Layer 6 of a small transformer language model trained on English Wikipedia (21 layers, counted from 0, width 96).
A neuron's activation on a vector x is squared ReLU(weights . x), where the dot is the dot product.
The model reads these tokens: "5" ". " "He " "began " "ice " "sk"

The vector x that enters this layer's MLP at each token. A number n stands for (n - 500) times 0.0059.
0 "5": 477 480 604 615 439 403 529 525 481 556 542 257 898 113 190 713 619 579 307 561 239 109 551 785 447 173 343 617 247 437 544 691 717 660 211 453 789 389 743 469 925 508 804 311 647 547 629 502 330 421 518 309 361 427 613 717 413 436 459 422 176 588 545 301 425 285 372 826 545 564 523 212 469 432 508 411 700 443 424 434 461 226 538 599 433 632 439 272 327 439 686 557 599 402 451 505
1 ". ": 635 481 434 712 473 506 514 432 565 544 574 406 796 285 355 383 601 503 274 744 273 362 559 776 198 306 547 625 592 172 650 592 668 801 254 451 561 340 474 383 618 382 565 427 660 501 460 521 486 380 581 353 610 603 642 444 880 629 594 611 154 543 530 285 350 361 483 815 408 476 355 128 325 651 563 480 876 298 755 228 442 222 596 866 591 702 681 639 383 377 446 382 520 321 272 262
2 "He ": 450 579 607 695 485 511 473 507 650 546 471 386 652 121 456 667 624 551 333 493 219 599 576 817 417 551 500 802 392 238 579 813 965 899 406 722 545 590 514 309 500 314 696 609 589 606 495 561 376 137 439 281 493 620 830 486 542 524 538 568 231 657 527 284 571 192 461 807 517 534 376 120 439 631 472 466 742 610 629 400 573 454 501 642 498 653 420 748 434 358 389 404 613 282 362 110
3 "began ": 586 555 486 481 296 512 282 533 531 309 402 435 709 126 628 609 639 501 513 672 501 536 476 688 517 495 496 720 429 243 436 745 773 972 337 465 528 763 568 367 806 634 686 433 390 421 638 457 424 372 593 425 550 586 575 351 621 575 463 504 294 528 432 228 597 95 613 853 659 414 543 127 669 697 471 639 840 364 763 341 435 565 564 833 501 623 381 647 439 377 772 505 427 254 443 98
4 "ice ": 359 636 603 286 293 433 395 393 470 407 410 529 532 269 552 437 586 722 452 625 340 357 462 813 566 584 678 491 673 229 396 699 736 893 269 547 561 454 657 379 526 437 634 620 390 447 571 624 297 30 611 518 555 649 726 302 584 605 377 847 112 364 581 356 452 61 490 779 470 386 336 67 581 613 585 511 548 354 347 457 549 310 445 720 471 903 580 536 435 422 425 486 666 402 416 229
5 "sk": 259 600 444 312 609 766 523 496 356 505 624 428 651 431 310 603 499 621 186 687 289 226 538 704 281 467 408 540 556 422 484 774 800 813 378 719 720 537 660 322 571 343 610 466 885 771 712 490 519 335 638 448 387 550 630 394 461 549 399 896 90 491 483 233 353 295 569 726 460 401 440 354 757 236 635 476 778 319 709 157 548 375 628 378 403 589 545 603 484 411 549 234 595 292 600 350

Each question shows the input weights of one neuron of the MLP. A number n stands for (n - 500) times 0.00058.

n148: 411 515 577 273 742 543 618 493 239 710 558 356 666 575 514 647 639 328 578 447 408 537 444 429 670 682 459 818 685 527 646 384 420 401 355 527 455 405 339 376 603 513 623 364 520 500 427 369 573 543 518 422 459 293 496 289 417 484 644 563 549 655 608 301 472 719 593 608 410 434 466 410 525 514 465 500 347 518 556 375 422 600 388 493 565 547 801 423 449 475 591 645 475 519 466 439
Its three highest activations, in order, are on tokens 5 "sk", 1 ". ", 0 "5"

n327: 561 698 463 564 420 343 513 496 563 383 273 617 687 591 305 771 480 487 442 599 927 362 613 533 382 730 556 638 396 274 500 533 509 456 749 377 293 612 403 554 520 592 395 636 481 737 466 421 679 366 525 452 273 781 642 481 597 543 323 474 384 289 666 477 508 584 440 382 377 512 393 677 379 335 549 541 308 471 551 603 496 345 556 609 534 444 421 402 141 158 540 329 365 496 383 572
Which token does this neuron like most? 1 ". "

n323: 583 702 496 766 606 563 493 684 600 400 388 572 415 475 510 581 585 507 660 397 614 440 630 373 483 479 670 500 582 402 496 275 547 469 320 321 223 394 471 387 423 294 426 405 490 571 412 536 779 408 451 831 354 377 515 461 523 477 440 478 518 493 526 457 500 545 529 749 474 316 462 464 566 609 667 479 438 326 534 530 200 532 425 574 692 449 441 538 483 440 645 542 693 523 627 407
On which token does it fire most, and how strongly? 1 ". ", at about 0.13

n49: 548 530 672 399 504 582 646 245 639 613 413 733 375 595 643 419 552 567 746 569 440 692 760 489 350 357 683 443 405 401 543 401 738 369 459 468 588 478 647 367 461 190 491 436 362 429 453 434 657 554 578 578 250 318 425 523 399 296 551 344 287 504 587 446 565 648 617 673 474 569 456 588 339 356 421 573 692 521 738 610 372 567 488 522 720 351 330 569 580 625 835 702 289 456 609 286
On which token does it fire most, and how strongly? 3 "began ", at about 0.17

n143: 462 528 508 271 463 423 549 286 183 549 493 482 691 442 739 403 444 291 480 411 500 474 313 640 435 642 507 591 463 359 480 550 492 238 298 645 455 362 599 488 493 442 471 597 702 508 665 488 308 439 515 713 806 424 558 339 675 533 507 643 615 464 525 697 369 447 394 404 771 347 396 452 411 500 391 588 512 418 555 470 636 586 340 439 384 199 324 324 373 688 330 462 495 538 511 698
Which token does this neuron like most? 4 "ice "

n373: 304 497 745 535 412 626 527 275 592 484 484 698 486 603 382 705 519 701 611 463 395 731 520 403 402 593 591 532 565 469 691 558 346 466 516 454 524 420 470 513 420 440 456 450 359 357 510 415 527 458 516 408 569 520 483 524 719 530 518 653 579 305 445 500 481 321 515 636 534 389 490 477 377 661 571 670 577 630 630 447 620 520 581 435 344 420 408 439 356 383 549 589 270 455 674 457
Its three highest activations, in order, are on tokens 3 "began ", 4 "ice ", 2 "He "

n252: 487 667 687 627 298 542 679 493 623 644 618 694 453 570 572 582 418 549 500 630 464 487 331 596 725 293 649 490 331 490 305 367 617 407 517 410 529 629 514 366 361 513 507 553 475 576 703 352 585 433 646 565 566 641 632 475 558 500 646 403 482 549 688 754 605 463 441 673 330 338 640 472 533 568 522 453 496 693 573 533 503 510 553 410 778 369 435 510 609 500 343 654 596 430 460 455
Which token does this neuron like most? 2 "He "

n110: 353 507 559 511 521 470 457 421 432 445 624 564 371 589 579 409 352 375 522 350 484 569 434 558 599 400 497 503 404 527 266 337 526 679 550 438 223 398 382 532 515 506 550 527 371 576 425 250 555 334 488 225 455 322 635 465 453 623 443 427 481 304 354 453 622 451 497 545 600 404 372 734 450 572 580 540 416 415 584 623 330 439 515 546 371 503 427 450 603 411 425 580 647 419 426 372
Its two highest activations, in order, are on tokens 4 "ice ", 3 "began "

n159: 401 585 422 485 614 460 593 735 393 638 475 511 438 390 528 602 554 543 457 520 647 509 576 356 516 617 529 606 541 535 636 533 530 487 595 514 626 528 333 480 441 457 580 424 573 642 531 196 399 619 428 766 585 490 874 376 679 589 562 673 463 352 597 432 461 596 458 632 340 607 535 497 357 533 491 493 636 517 585 393 362 387 516 534 429 503 510 562 500 444 450 655 412 797 455 707
Its three highest activations, in order, are on tokens 1 ". ", 5 "sk", 2 "He "

n221: 429 600 721 413 487 713 545 593 554 374 580 691 660 471 494 579 631 503 684 573 586 494 573 471 776 553 615 519 368 364 558 431 630 570 633 285 764 611 487 513 481 405 514 449 525 633 528 650 582 586 510 716 557 551 600 677 671 407 339 455 410 476 482 416 464 655 588 481 584 588 592 382 383 652 500 497 521 517 509 389 397 450 516 514 629 281 615 412 538 507 468 575 338 721 704 449
Which token does this neuron like most? 3 "began "

n161: 573 685 524 538 683 489 412 468 631 656 523 435 582 370 381 419 480 353 625 575 459 726 513 455 379 634 442 444 614 379 379 518 469 579 325 430 522 354 393 479 472 408 500 657 489 521 472 618 407 377 602 414 648 553 571 517 398 579 569 554 637 469 596 395 581 494 478 388 376 574 548 356 503 602 618 569 310 606 524 468 476 448 514 345 423 544 678 530 532 342 353 482 360 733 603 417
Its three highest activations, in order, are on tokens 2 "He ", 4 "ice ", 1 ". "

n29: 386 445 523 391 439 506 396 358 504 432 513 349 545 615 426 459 577 632 507 382 517 468 385 535 562 573 705 448 360 315 514 384 328 532 437 445 429 414 324 644 541 550 419 323 590 336 593 332 517 568 626 300 478 442 368 528 469 516 430 465 552 609 419 356 599 565 488 233 458 696 411 534 562 636 443 744 359 600 343 271 687 409 452 738 633 586 430 437 516 369 417 497 651 582 484 375
Which token does this neuron like most? 4 "ice "

n169: 731 377 460 626 673 455 539 667 331 626 539 320 557 655 542 626 409 462 718 632 370 606 496 387 593 473 634 394 518 610 503 648 570 513 236 593 590 350 665 670 474 585 393 431 648 425 388 732 524 663 554 650 568 417 449 659 497 623 551 372 556 590 343 465 557 467 525 626 475 477 402 566 557 631 525 577 577 429 410 539 429 428 568 475 587 542 447 477 458 534 410 706 445 628 200 603
Its two highest activations, in order, are on tokens 0 "5", 1 ". "

n157: 431 435 492 436 602 255 783 458 381 504 492 464 508 500 489 341 459 544 290 587 459 556 298 538 554 411 269 627 529 549 378 613 625 504 563 491 450 593 313 591 615 482 492 542 515 701 484 492 391 496 570 504 625 544 601 316 747 537 522 673 767 604 193 478 640 592 410 339 583 350 614 624 517 945 272 620 585 618 510 511 284 444 402 265 375 654 318 388 712 287 582 446 418 521 527 536
Which token does this neuron like most? 3 "began "

n198: 300 382 472 480 479 649 513 643 527 494 415 653 325 389 500 464 470 570 579 561 546 521 467 657 633 562 509 380 457 401 454 434 445 570 446 434 410 612 449 690 324 468 274 546 497 414 641 297 445 453 563 636 591 587 463 639 447 612 428 288 324 436 577 586 472 414 609 527 393 426 781 468 553 431 643 434 454 427 508 497 528 487 449 447 361 207 467 528 451 437 533 311 383 313 445 372
Its two highest activations, in order, are on tokens 3 "began ", 4 "ice "

n73: 765 619 367 537 506 437 511 571 372 444 703 637 440 482 622 403 423 354 405 613 563 650 394 512 559 629 367 474 539 397 555 453 476 468 607 611 375 388 408 385 478 569 373 584 637 669 402 510 438 559 510 514 442 676 680 577 702 484 749 662 503 620 543 421 596 552 687 423 287 629 536 603 363 430 616 374 497 527 539 350 406 670 603 556 369 347 666 411 293 412 465 632 586 392 480 422
Which token does this neuron like most? 1 ". "